Layer 3 of a small transformer language model trained on English Wikipedia (12 layers, counted from 0, width 128). Numbers have three digits each and are written without spaces.
A neuron's activation on a vector x is SiLU(gate . x) times (in . x), where the dot is the dot product.

Input weights of the MLP neurons that the questions are about. A number n stands for (n - 500) times 0.0012.
n4 gate: 630528712676477639500545594565703697626671676227233503562523444601529558547557347630513520607375579287490487395431717507559351447412383581582419513610463347538614487591537536577402265530661522605313607487431282674645507341559427520294733454644484400368584474380523575486333428627384480564580346382529636472503383470645518503536669586410484558590434527599561445523503658662517451688415
n16 gate: 402611519296588587462212576461364427662792520492434343481534362710558273355527339448582616354858348443493612735106403701358681481604209435380461607485489407591374441546443530380575645538478398481462618541698793620390465438545398571466508474249694523342419519456493329453655493526474578481382577606676593516565528435376464397507554489551680623470314511661613467247538300404561382463333
n75 gate: 528388422532643352431489292528645433352557853758489456436576510493424556458663560554351577345489575500517640442581622599497493696574476574581363528760531789394406490643562415278289405569347467476493480449534403426560550535541572537655521514406677597465450459561351774359386741554717572563451407389734493357729537413467596315293468407547523570503483462735294470486572526450438598638554
n117 gate: 375428516475440544522481415309541442450532351410461537429584460563349427259484510491383455500446525701410234481408602516609460375484547545596347437434456590377181632405625432657398402716470572580296570406301560413530326612609331596597340622535515541583491506534555369680588457497591475357402260382503484318405233443351332534423538475482458446365494462520521414506313441500468512528568
n121 gate: 411395386395713467286393556611700643404557569644466387485467653567724470519418674438435270433466573345643544595493332409592493330714474353572432690433336579468536572376456504393423660596296496475456605305247634477564279443463622456356767301381693663654709297656475484595733453395430540361511488838618496523411658654457496612325481563654655643622336481488550424581467412478493716641493
n125 gate: 660657463645565691543452393331878610326493611427471454364408511557479391450478722650420540405641294575732563451542591594585337553746482652599344622511529638527500702774624705544549612603538606630479538436370382518620559478493514507663418500303717514409576633263423473325938458497493363540643565672434489504564462543627542563556486365559571413496437439693524552475475365601675493503518
n158 gate: 511357640500500581471682533344138554537466691598632434618228398474472676463318556327410500441526254334558420562315551297489751404365452661685515789334608526443676446380309493419384500423525553402566382522409467587347538455569533507379555518696427677163665359543406528670544511352533445392552472330457462286293575653283539691536350710450353477467612574480429403559518479407348478460670
n168 gate: 507539496256375396504473534384631507470477294327662600535519559447550626572742430419426680476573437684582548397404770676329314466477549572577511137564606431507511599557216418615474511440667529507515416858719319377355423500701455692388680429402674398374467463423393516454500526555489433397361484585325615364353452561351520500341492721246436282582504379480702500238723351438500617474636
n243 gate: 465555604387739417357658668457542453434399406486733266536441455380389649817472630579483358493532661483486586462692517482531643611252497344375493546591282450611340398542406524383548452542473537514374388396514567690298504624559416462406444462482325444557714500718394762382566294387510335493339342507710621345609452299527686374414408514507517411622325493415379456559445441425528276412541
n294 gate: 259392271473464527469412563482509496380684357486615478592286760699616500554432524496706290576850680366535509487487306459416552567636598314761368356594329390281535526369687429633478307531405569694742805567531536216405422541434750540536527478666610478414256649592627658692473518478339721224599905269790815051531424541349576504557600518461411614313592563381448186250434686461504417744540
n312 gate: 527493376755562449672589441628569603356443518310567548415641405674483503458597628625223609555335537259731340642632432574527379424556256462641412417376542581454611604465411357639615557424517563564659477623364420419547355444555734503613331640593595327451611459611500548528445578665648429573676507400346430596631478510596574557679605624503605314521442493551487544524739292503379319621669
n331 gate: 555628614647586504489599474324381597374469416504557427561611704859568421410608366464318651429545391467668507361573387662661648452556789496420447470396354341400562623665648573614270714556486578577422457268555437367343420572489619704566611448388518537575367711409518882656415427670578361515403544424680470527593220609504551514449285467522613621633675590610422540515588682612537525330770
n334 gate: 370557437500700608363653449426670475583411537337626518254677301602500460577405484500518802527474646348504550564443628526428444601595540471300456424475715493382468733346363339382283390478594590532312658586346449607462403533783500660547663432529571507507440415270280314519583479617547382460413527543563600444573712460259535595543485403619634585457333231608417570586568555746689768521514
n391 gate: 477592496481597580262425465456581694515520512366843534457531372620585668407427361477443637590461587531291587341579296637492590623676700535713586457415376328382481669469584321467754436335582725564704317393109608354511717602473373614423331584739371477563575334324323450508654636658358432465496392595615555381188480481530508429436504523612811477550651454590659380623576522478365631534549
n417 gate: 490627343493413655500557612532382574452618586475368589500431415416507394419563580466653574296743514382356312302493415461634638818454323588603447378430573415507517747468476503540565731566453510657556530548517451340373721482576403661562420493458538653578574640425435615834476544561490414465483440191439652543350382549530344622531444514544299542452667584637537530400507316669486730750323
n437 gate: 519647671712385466386480408434432360674781606539586530617371698469322350458844405467459581666423638333627354679556496775534596568577523542636322603538645632478463663431292601227500578489676482612561530210616435508647508620545530238666519477523720420519603567578355630516553679530288665385618725581625481307637508446654581270515481583559442716591541420508409345447383346666553441655433
n452 gate: 435475542406334476339662407666541692421500578402535443493616463403618424510445380570547769723542621254486541635547655427412390582681514559679702638637400517470303477552486422490638557377318516685606433476392531335771585598483521443650360463655561596389627312450309625567298588400668415514576452471427486574548391594662460634540291421735695277514392510646431500555598545377572530470534
n4 in: 592526587601561408628372429518500435557474735264434423537567514589592597375686481556761645496558514372563542416577385243609193440698415615682652364447385413704535420471564465442339399564623704517362538539465461569483431435468535416306596377536636550612528705320594405558624256431418426604511519348435609603450523522507602441587662818572311572472434757489435424592461795635653659452535
n16 in: 560593368201236564758562816483298523713537492504769667504452306553461565292508253520377488237594429568775671516417635607456425219737460451339594321435675508434520480316440728508532579460356415492552527512504553430660467484504524460564484500613397452545371571358504288401597472626758325467298878323359644446573350484403509618433254520625699279343472398586430500596492115559504378394516
n75 in: 423469625193429478588394726428426418419602439534576256257327536340606713399266419601482654366583337441478405409511358538489611283380548332360387303371552444620194550489658474330442500555429560482345378346336867432472454706438434355438411614474656374489410442417381290636592460587320576440559571694632568557541390343557484594496564349718489387526573530370418633471368402346633557694507
n117 in: 643141407496355434416334616496472524472579605436557269388528407327564653581718511277661482324561476486452531617479524364625415535560381596625614532489602525497326585340462656399466507514568540713507735465427585529547698546517636548591644590465596461678449531521620763489608215421430552348507402523514261489584753486595410500700703479507430479402510363716490486483212546445496268670617
n121 in: 451323566382530463508601424481274369605477698604373470283560500462320523675409775401570565351634707477489667592688670400467621605428541324623569523346413615583372349409732251385481647725747522452440518590660375565645686626418402626612376530485356568699606640570581472592714507765508459329508472439438830333692388629289572573570626444467521481444718470360399361448418336515587434679445
n125 in: 511652537570471741529369525396562588428589504496463400448525439569656294482635603631365640481721322562632536568191461463697486467592417607682559693609602489420256624265529723657668610641633521475493789460547270671416489437389351400543435540576529558401451560436429504504464607472714504342544441504468408260260539625343531461532345240247455330493610558674385613569636589616595542309550
n158 in: 431485578285507445531421472500389567614696575582561651539382466546413496363276382510592426652659258444349610442422353574521645614440583539560712615549465645537371459352445510517603357649688656387497510700438371703389532511366486657476580697535544653518632374429534433468420323368497216264483582712497560378402489521376289554326472853550315624438435483603246595445558503480399453517490
n168 in: 585666524370438365442452368364554346601460512405556829484461431394511622500637445466546729305492386632473408340523256516327368624594574433329626250605563492619519348461314723641363322558833563450593175704634555266605540528634357427311613504566649356449579629254481700377516268458566332366387617562477670681360504692425446576306543566474223472492469410442675496322569438545465685500454
n243 in: 354290287525500617471496680673414476493316481412761620493539694439256391645525398370630332599500475357426663539634377449457528557416443471291642684525543368455318549609293507583489335443355531472450221607596504709393390591670564437300310461522303443576503451549468512522629423094407539460324296635604555400809256431448592430500493468493500365557482558435452622543436419479475510594609
n294 in: 431428338627618629468350727512581371577533609215658564596258552533624574721451540362615397461471294439700592341805273599688528593471387463546492419634174413438461235623556480430938282569403403341508347339420411517422155072392581564633520616610659634438539762575524535525593536504246560480500600595547529546407379516520642480472508302555477521250524402569360465278580557587346551488631
n312 in: 660465473587414663667450594427478572337469231565294529531485544733561564519403415711478504464617390400614614368485566640607489559742452591721599485373477348457522493492329437546489540541511314171709656555725301550428385333434533790541377348440570396337362683238536512637254529646630555481608624448605599623489425526558838435595451578453419481478837552290550438422382317478649377594526
n331 in: 756463691664643512539716667533354397599541541516439527423453710699618428460492319380294407623532353453562742442508290597750689429504800452504500456500508702439458411700492336587239895603248519683512615476387651561412467516457729640508674496512457464516408659342310907553338321523461488540448398445722423688444386500466631458302524342466436544504586245437549681390445395712460369554516
n334 in: 267549566460518571400511486496522483651589641309647553493453383565455431718529736363659584412390479385482582557560645372326448597347432434474482428478380449665314718380292244227560401432465648500371538511319569496413249306763446698493586282341564522493542475268518458607590511553364280493482442558469735444504665616337604658352697539646493478367673435596545588521621534563298626381408
n391 in: 727678551573397413640586569625284460508535543523659463430515623523573473527466508759392519755554533485616537332467507596163419538562269350225650218504634461671474378323655515478731585508610722351345603560579671554420593585316651444515379398614422546477364385463507496461337630719296653454378659634526295602409415259456383382202581700595709288409489447540526507621643525489637386448448
n417 in: 446518556514589486463349432514439480568651567294420517686605456476526483493531675350851503485597617534436372426440403458665487561462374555441621527678658424431756477738490497461557423606530415577442464432217370325500637549365534688663599500397711869535407426706447365626483500630578513428613669229596524313527511638618515430349427537549377493524420620427382450466588668639459500656403
n437 in: 606689353667661374570601471534479373385027475496399622690578528409492446745620549480629646632475681623613540403480358609731424549596500650483680463389570529433596572737561476386516484529456154552389412630301529542599530600402533690480574267352460640412456327340681443613295290380229330646479429275412554228434369450143583704395379852568531517295343541675532708696476333512521552500573
n452 in: 572572479410451444500330678450363512387313567438558603691600563528546422663508377539583496728516551508687591520595568759560684540606552259583640427613220368187500539610584668094337551355247446587577602580456419475469488356504532385408665244581690609389571472465366747525230591256560365541731326825414414308407298455426513256583279584742642475524492459354461582645360267422569429386627

Each question shows a token from some text and the vector x that enters the MLP there. A number n stands for (n - 500) times 0.013.

" Later": 555587480406452343615625624517506638567335562689413648390624598554444428416467594508579530555578517485494424553581612541486660547505551558353584359538549320433379507532549480555629354515675615554527498477522324421362577591424551649562301366524387555523630365527627293500574610639621686401503330439453499583371695509538651454445524578599594597472493590685516547403481410558584477521330
Which neuron fires most, and how strongly? n391, at about 12

" defeat": 514616521287439568734603627460377458440520764627491536372549528540362360432411628644468457530403413488570493410356531534483587408468567513389593381539580441337570506519353433551714428507523607551490377540531293416387477497396629423512512527403439499538576461550567366297639450377376411505595343451640583622326738596487623464531441431412536550383564632681418687427537437497464479514493
Which of these neurons fires most? n158

" served": 449451572472433566645642544384347545561326687661533567451520567334351468311450484564479461630516495412456539553483668573427647575457616489465500403607469463439445490526527513505547313444436522634450454307551280568411491543382667552577438468340599459353514416568618410307586327348585544375605347312532549490353693463630508430516426375584565597460332685649539518518454520659565557574528
The two highest activations, in order: n158, n243

" La": 504421493425419590629583583415440430602403404439404667557508518675575358435309698562469480610428601539561387606546447452541448525500601319308551398398367518575426504480438569546554563536453625483510494489623322379439450436488505565559457457647415494437426512570684433522488484410437458480426294277553607767466687604618594488588665567438571467431400496772367551538454603487483515602462
Which of these neurons fires most? n312

" schools": 585493713307338487577526491402483404416391583685427579444560519421389508443548622348494428494412609496540433443403469558501480515416469369368422375625428494285485576668473494610586349479531589505623547391553365506443610453454605420471467449410483502464515325548461432575862560398518480448573282419444575470441628476546656505477504369498463511429486592783540401548450570623607569482412
Which neuron fires most, and how strongly? n125, at about 2.4

".": 648258546507388540515397556343492455571317550631361411429564540553451434445402571551563475485557456566616452470340461604464593542490546456534544383336620414545531529626503515470651282440441518508537353365586270479478426668477483558410454371394425560555565529609368350361518428373573486375597224375510582508451561497566586587577515479475557621465431528788481343444391390548443456450469
Which of these neurons fires most? n117

" at": 500418629409392653663459602488460418563269541490511502479508520455348400456412618504547535673485426557632472532510532546462565574461542366305601434389388613437545554424560491617522387444439596569464573499540320438476351697454513460454299447544591486370581446729600440482658368492427565424447251439497463655505643591503652479443440454520456462420423674671464397493336362380620645449391
Which of these neurons fires most? n243

" of": 569407675531423430482606517548479454611376439513440474297388590586375422435376613446464609496437477568477526393494545625564588448389629495414558299435444527552497525611567494559437381493436417596562548328503337407510431706525508460376399379454542579523497384506524419538689490380507476472523256304576506697531735679550585497543367389532630473440439647705453443501531427429554660519519
Which of these neurons fires most? n331

" became": 572493628414499602523534585467380468414305618691534528369542594618369480344574546497565473534426432483563430563390601629400584460524720522485574402539388481395462530551559400559595508560507751468501386526485272473418380620474611518471437506359454598407433388611618414509663367424426518443582333339546410557459738503535570486568519535535517541518458614752395412622428441705574545443431
Which of these neurons fires most? n158

"}": 707430565546455647490599541486456475623408633557391571419580723431438394400407598481579443524347516495678577383441502568551391505367575536356622300610406537449482308735580396724530513547521522545646486466610411401480465511380532445546414563485403572542535464565305401421553514389525504381630276481484611469579513525513564626661665382505394651517510525692574476413380597597626578508554
Which neuron fires most, and how strongly? n4, at about 1.9

" Williams": 418482583559437442548589555371294525476377495625473666469604505583455452390414591483460451513337633600523448465532570625455620624423537381435568404524554408414424457504554422474698303448553590368534489563522424409435524428385537408351431481512470484453428460548537487483751516565404620482492209473546573548348624565494604563639595409493459569389531621886476488455471579531654418500481
Which of these neurons fires most? n391

" to": 526471522610467518581552511476343304565431718502443483465590683518240349447586698539532611656576447537657630526469399559433567586544497551448535422508586571465375543578427614474463623491498635521574479334493246402544355714354494523437484328427518579338553452569481392456556486335504547500573318364501544578451617528541535508566477451599669593319447554701351411494398385367663630443521
Which three neurons fire most, strongest first? n437, n125, n452

"tive": 532613628438470524584511506472318469572459530653442733474481598525674500514561720591476540462340538605503476419605514564554617385503593482444468485613564435507478397675500573694512459505504539545454417396536360437518498359580445429511700452466422524531513312504496252509776531518304551382473153307505539532578655477575601377470631633551507616492536485559517527530545531597522514528312
The two highest activations, in order: n4, n437

" that": 621475584348494488689561443287549537632488608591559419376561525584466377475489550453369474638453460714467450365412305598450561480513587579504492324431469452491479481598397517653482399363634410519536411538513333432478318630530518523449449357535609435476610436514468532466603490431560435386474288362576632530411644522516559577545395523550616653374353439779369431537452484551610650427426
Which of these neurons fires most? n168

" ": 525376495415445570622558527467535437565356666534445455279470599532497439431443633425406480622553594687529575489379524673474476498372528433458501419407513450477456452616478582566483415441376524637456507501599350412503419434523598504553444462423443441410528450618442350574486370510527539427695422358508600609523592574486643516491660476648608550489550544975550480426457379511421505474583
Which three neurons fire most, strongest first? n16, n334, n117

" sponsor": 577498533327363465624581587395388505594463618494523611455389512521392492445372616661392502408578622493617470399415446525439512517342497412417563376562499403341405439479490412634520426564570419520478540506574253433278544438500559424532408576376466628279455347654427313473675357402371425502528364447534607634344701595627621415420526480508498604383406592718385544399412416615564599560446
Which neuron fires most, and how strongly? n158, at about 6.3

" Bas": 513494557496507432605631553515484493535361563458258614418578574644530533354517622513606472428317484528542372441387392507492549515484548233341465436595515395444514446405384540444478333553422570522498492647557372467367557510392544354455498525588443515516433426485546443529655403468377622559493369333396665713316637661644557464580719449493563556368374577815470543576582619544656515492474
Which neuron fires most, and how strongly? n4, at about 15

"'": 527356578225446627462656508332460492441355470641298500459443688550558481536507518628372510457425391540447490531424445516391493567533666395479617449388475440566501494588518530526638352460468628439341446386582458288495280462535620548531548511434405611482551478655546525481663418531562325513495212340595629484494602594536630614495640405510495516545461560682489469321489490401587446408429
Which neuron fires most, and how strongly? n121, at about 2.6

"ee": 621431496422477438546626489534347636575454475638441638570596456287470509538364547523560452722315581585504509596391560572466553491478474436589510402515519398564274586480453355611623446548559311648611470600583443370563507459466432493433536412458399727470328413556362509292536369566502271544540230314649608598573516582435493575507406441532416590496563463531479711563248470495370547471472
Which neuron fires most, and how strongly? n452, at about 3.1

"The": 439348627473402506609425662450336395633389496487415533392428627522444446421454631414522550553348422672568480575433514553479545441548584393495541424500538469467298533488531518561468391461612503517404537411557348518412469569502495547453499449581448547405523489666540402497238583505599484453619133412516540535482813427462665576419491452499588442338423548703416444513453524449577608496412
Which three neurons fire most, strongest first? n334, n117, n158

" Val": 476570505507337582589669543461510638504431527526287617464484580594590395401431710537578465595389547533518364474378556481525577508454528363303597487403721506330387545471509440530544447495475389376458429523544322357503626545350608511411482433591527554389454546529584485423497418510322456440486348348467533711465745713538638388626699508534406538417563643716429412446454645581441537598543
Which of these neurons fires most? n417

"6": 611294537522441457792544600433473446533401488607412662357530621526336377414487591382581548612359583562635553513520463647539466552615612389413621444498414464520276470516390385577552334459360499535667412492610503428471589362505554476497253529510433558532583557436433385431489472477508719386615360391537610493489483669561604538690809440535477612507465481573526644562533595515617753496504
The two highest activations, in order: n312, n294

"8": 603411562544455574693575617441444486730406592708440568353596617456400490330500572452610630555466539621591571476383337683531465535537587454428734366487331567378425510605421397447545308600342543615630436405442433479469618406430567632521341442380389493552512552567459337440448385547384604388555314399548606547445452601530563511570637383532640643479461513604482511590486657555540650421444
Which of these neurons fires most? n331

" a": 582215516559423501617523654512469453537326621483508620423530533486480409425538599456397573592491456581551566549356481516511576441538539490392459341501479497495226521451571530493556483518497649619573453317573339436504396572445525481566550320469491415389364527562617394423464431481577591517618220336619486525408648559512677497496521508629569493518611571807382389533483483577540550351422
Which of these neurons fires most? n117

"gi": 553565487410627320490572451526420448412529539470364752501431459689630502435565640405410410559350435506569593436506387484396640362510550340299586573656418455515592444482536596615702576541485526523552467349472527403576581395460526509460610451490438541396643413507553169376592506543331462499478202327413497653398584618598559447601635571510382620348495515500428348678558536428558372487524
Which neuron fires most, and how strongly? n391, at about 1.5

"1": 653313501415447590649548659492471445578325592737404353402419526571403368419615613504575492551556475566530555499375459576558616314367465321287625486432368452437465425607405492465615356420552465692598640309420359408519603369606600519487426354487459636502494391648488381545368359467399534369506502473515652644432553565467649583428616500511534520506466619609356391496394540469530621424484
Which of these neurons fires most? n121

"St": 430436631395380535434746671411435401508260581543457636510517517639395480368538735526380396582358479496504565444473532548468548506610504381358670467410423589434446499587545335567535335530569437585418519528424390328374646487313465517475454477573515491410569372505636428532447699544516489378468268418582454560476574435514686520468567411534527500524451403779443468518386534516567548559440
Which of these neurons fires most? n391

" season": 680581554433468621657527533370405645535356674573400494419533703471476429423447675507374453542474564663499362343312591644407573611406648488369552444438428376437507459594611462592587460519500611589519388315653426572380540451259523428419424398460440546616605395453471495477561512420464493582529409325469719461422490462534560470441588386527499689375389592562340681403493557553544550466254
Which neuron fires most, and how strongly? n331, at about 1.8

"ful": 515489472454388651503605659456344638602407655545445733539400500414455474485580517503423333525360573462481503646516410525627405423550535384499625364479547492379337530531401556598479443501536476417460536473605375422510497511469533626574648283430441677481536318608409427283536437381399751417502393417419513520443606598445671693539512617590511716558465652563464490367429318655357565339324
The two highest activations, in order: n437, n158

"5": 632275588443478526764587669402362455570405391685430588293575540556463343427602463447504440631488581569528497559508517645603562490605533439483654482401431551589369507525386396548470452460463589522603453420386499384458593404497686438454302528656429652542564536471384305342569623435353653445679401495443638555453517705545689663593715481491482602449518562545527550683445562428545578572541
Which neuron fires most, and how strongly? n312, at about 2

"ub": 628527588516466593556482554513465529710515407471431579656483599544514447451506579461697458530352511563481360486406429478474610380593558417443428458515544475344647473546444353480524368354403581516496510429568386426435457475490510511463443509732448663384524341325476214551605323469324519476632253474399668688618579740392589475461575625565376567569333477689470611430602375538567475540510
Which of these neurons fires most? n4

" syn": 500452563582442436465677536419437345564397526499421684455369433547500374422447612341464393505294547550473518445463565413513369530583656478451697444534497439397389516423503439654570425605587623522492405608696430367431486459516542512443392535561273616525433319545297469386649422434376585418494349356548556563432596517637563451495555329527559590483339571810517533565542458521315623466396
Which three neurons fire most, strongest first? n334, n312, n75

" Spanish": 533477604515442428703549561422327345597441579661511783448568551543456402366391558520538483489313525754526548547444462567631607474589671385312500456509547410506485542615500449567639490455558457435583460495548429390402555490597597426577463434594356565452495450448552431604652353442441451528525327302574554488412697667538609496476620412620487557510526682724448524506564672581630522622530
Which neuron fires most, and how strongly? n331, at about 3.9

" itself": 656503491532439595614424513413494391558322527579495431369666711471464475350689437567654370672456363495499282452339475569512561479558606428455687349589617292542470423614498424473543486417579599480434433502445347492362533384465690541463439466454525453440431495657486496526659367412654470468547300370604581496458652478661571535549496418496562636387398578715483451507476397637608417429461
Which three neurons fire most, strongest first? n331, n4, n125

" and": 637540568439383552518596514469446501638385642651484458412615737650453388467658574586476436532467449615630455567409497654516585472596568398492521300416500394552348476571536529503510340529451461559474372448545386414450313671530563464488437495555538526370588566599536360463656352456488534469557237350490545507450748518519556551457432478569614562521571501768406390564414454491620536509408
Which neuron fires most, and how strongly? n437, at about 3.4

"r": 595376468448578472467480625420501553531412373377509551359791513517573486458583660532432152641581495512508547336473363582656484605485585405259584379616456461485346388493538542556405402531397382511335584513559376399520653420442396507418449401495308447373405565564524458448517617449302548513623245456533504616287432492552573463671510538519346405468365484535475368533467588653570574509368
The two highest activations, in order: n243, n4

"K": 577452492547443563491537614450498436508288520525322668448567694696531502408533784549462403555349561502576519603388465638629548369445628407439493470473495483455470408506363491673515428426459528531501463504577329499390572419298560370414403435515437522604431380387572507385524601501608450363662236503518641629465510561576532509608628435614515556473483532719497363391412672568570534334542
Which of these neurons fires most? n331

"===": 611373599415387497546479540418426337526229536635424399529385683419490309333478517625432454513425481552508607434438546560513551446594590446387508338505375445417492607508581428594483288491555400525435479532454413450507473717422505464575456542453543513415453443446470427514318444486563441372534247345570494450489582499548720626548612498449557540335476527758343539445486397522426467466554
Which of these neurons fires most? n75

" for": 406485587508423472521567599430447383565320600540458414520529477587514414388483563603504681624471445621584482479501606620480572519434539404396493360519548563467391458449518600520579416513501512524371507372659382387415332716400573470407453363400536531415506414529440414491708339406533562433506214444541512697560673534600667499459524402579493622501499689693401442566439268381523612462518
Which of these neurons fires most? n75

"\n": 562378601399427505578564544428382428532444532573400397419529590508451352299426567551402517474440466563460562560318565594461573419579618402377571363425504466519581497430560480543430304498479394576535472578526478374530545826396545488464428459400487584370569389593493392514259380441554506417560155349562538411540552480521643560443608566574619561383546596732517471460377460494604524497486
Which three neurons fire most, strongest first? n75, n16, n158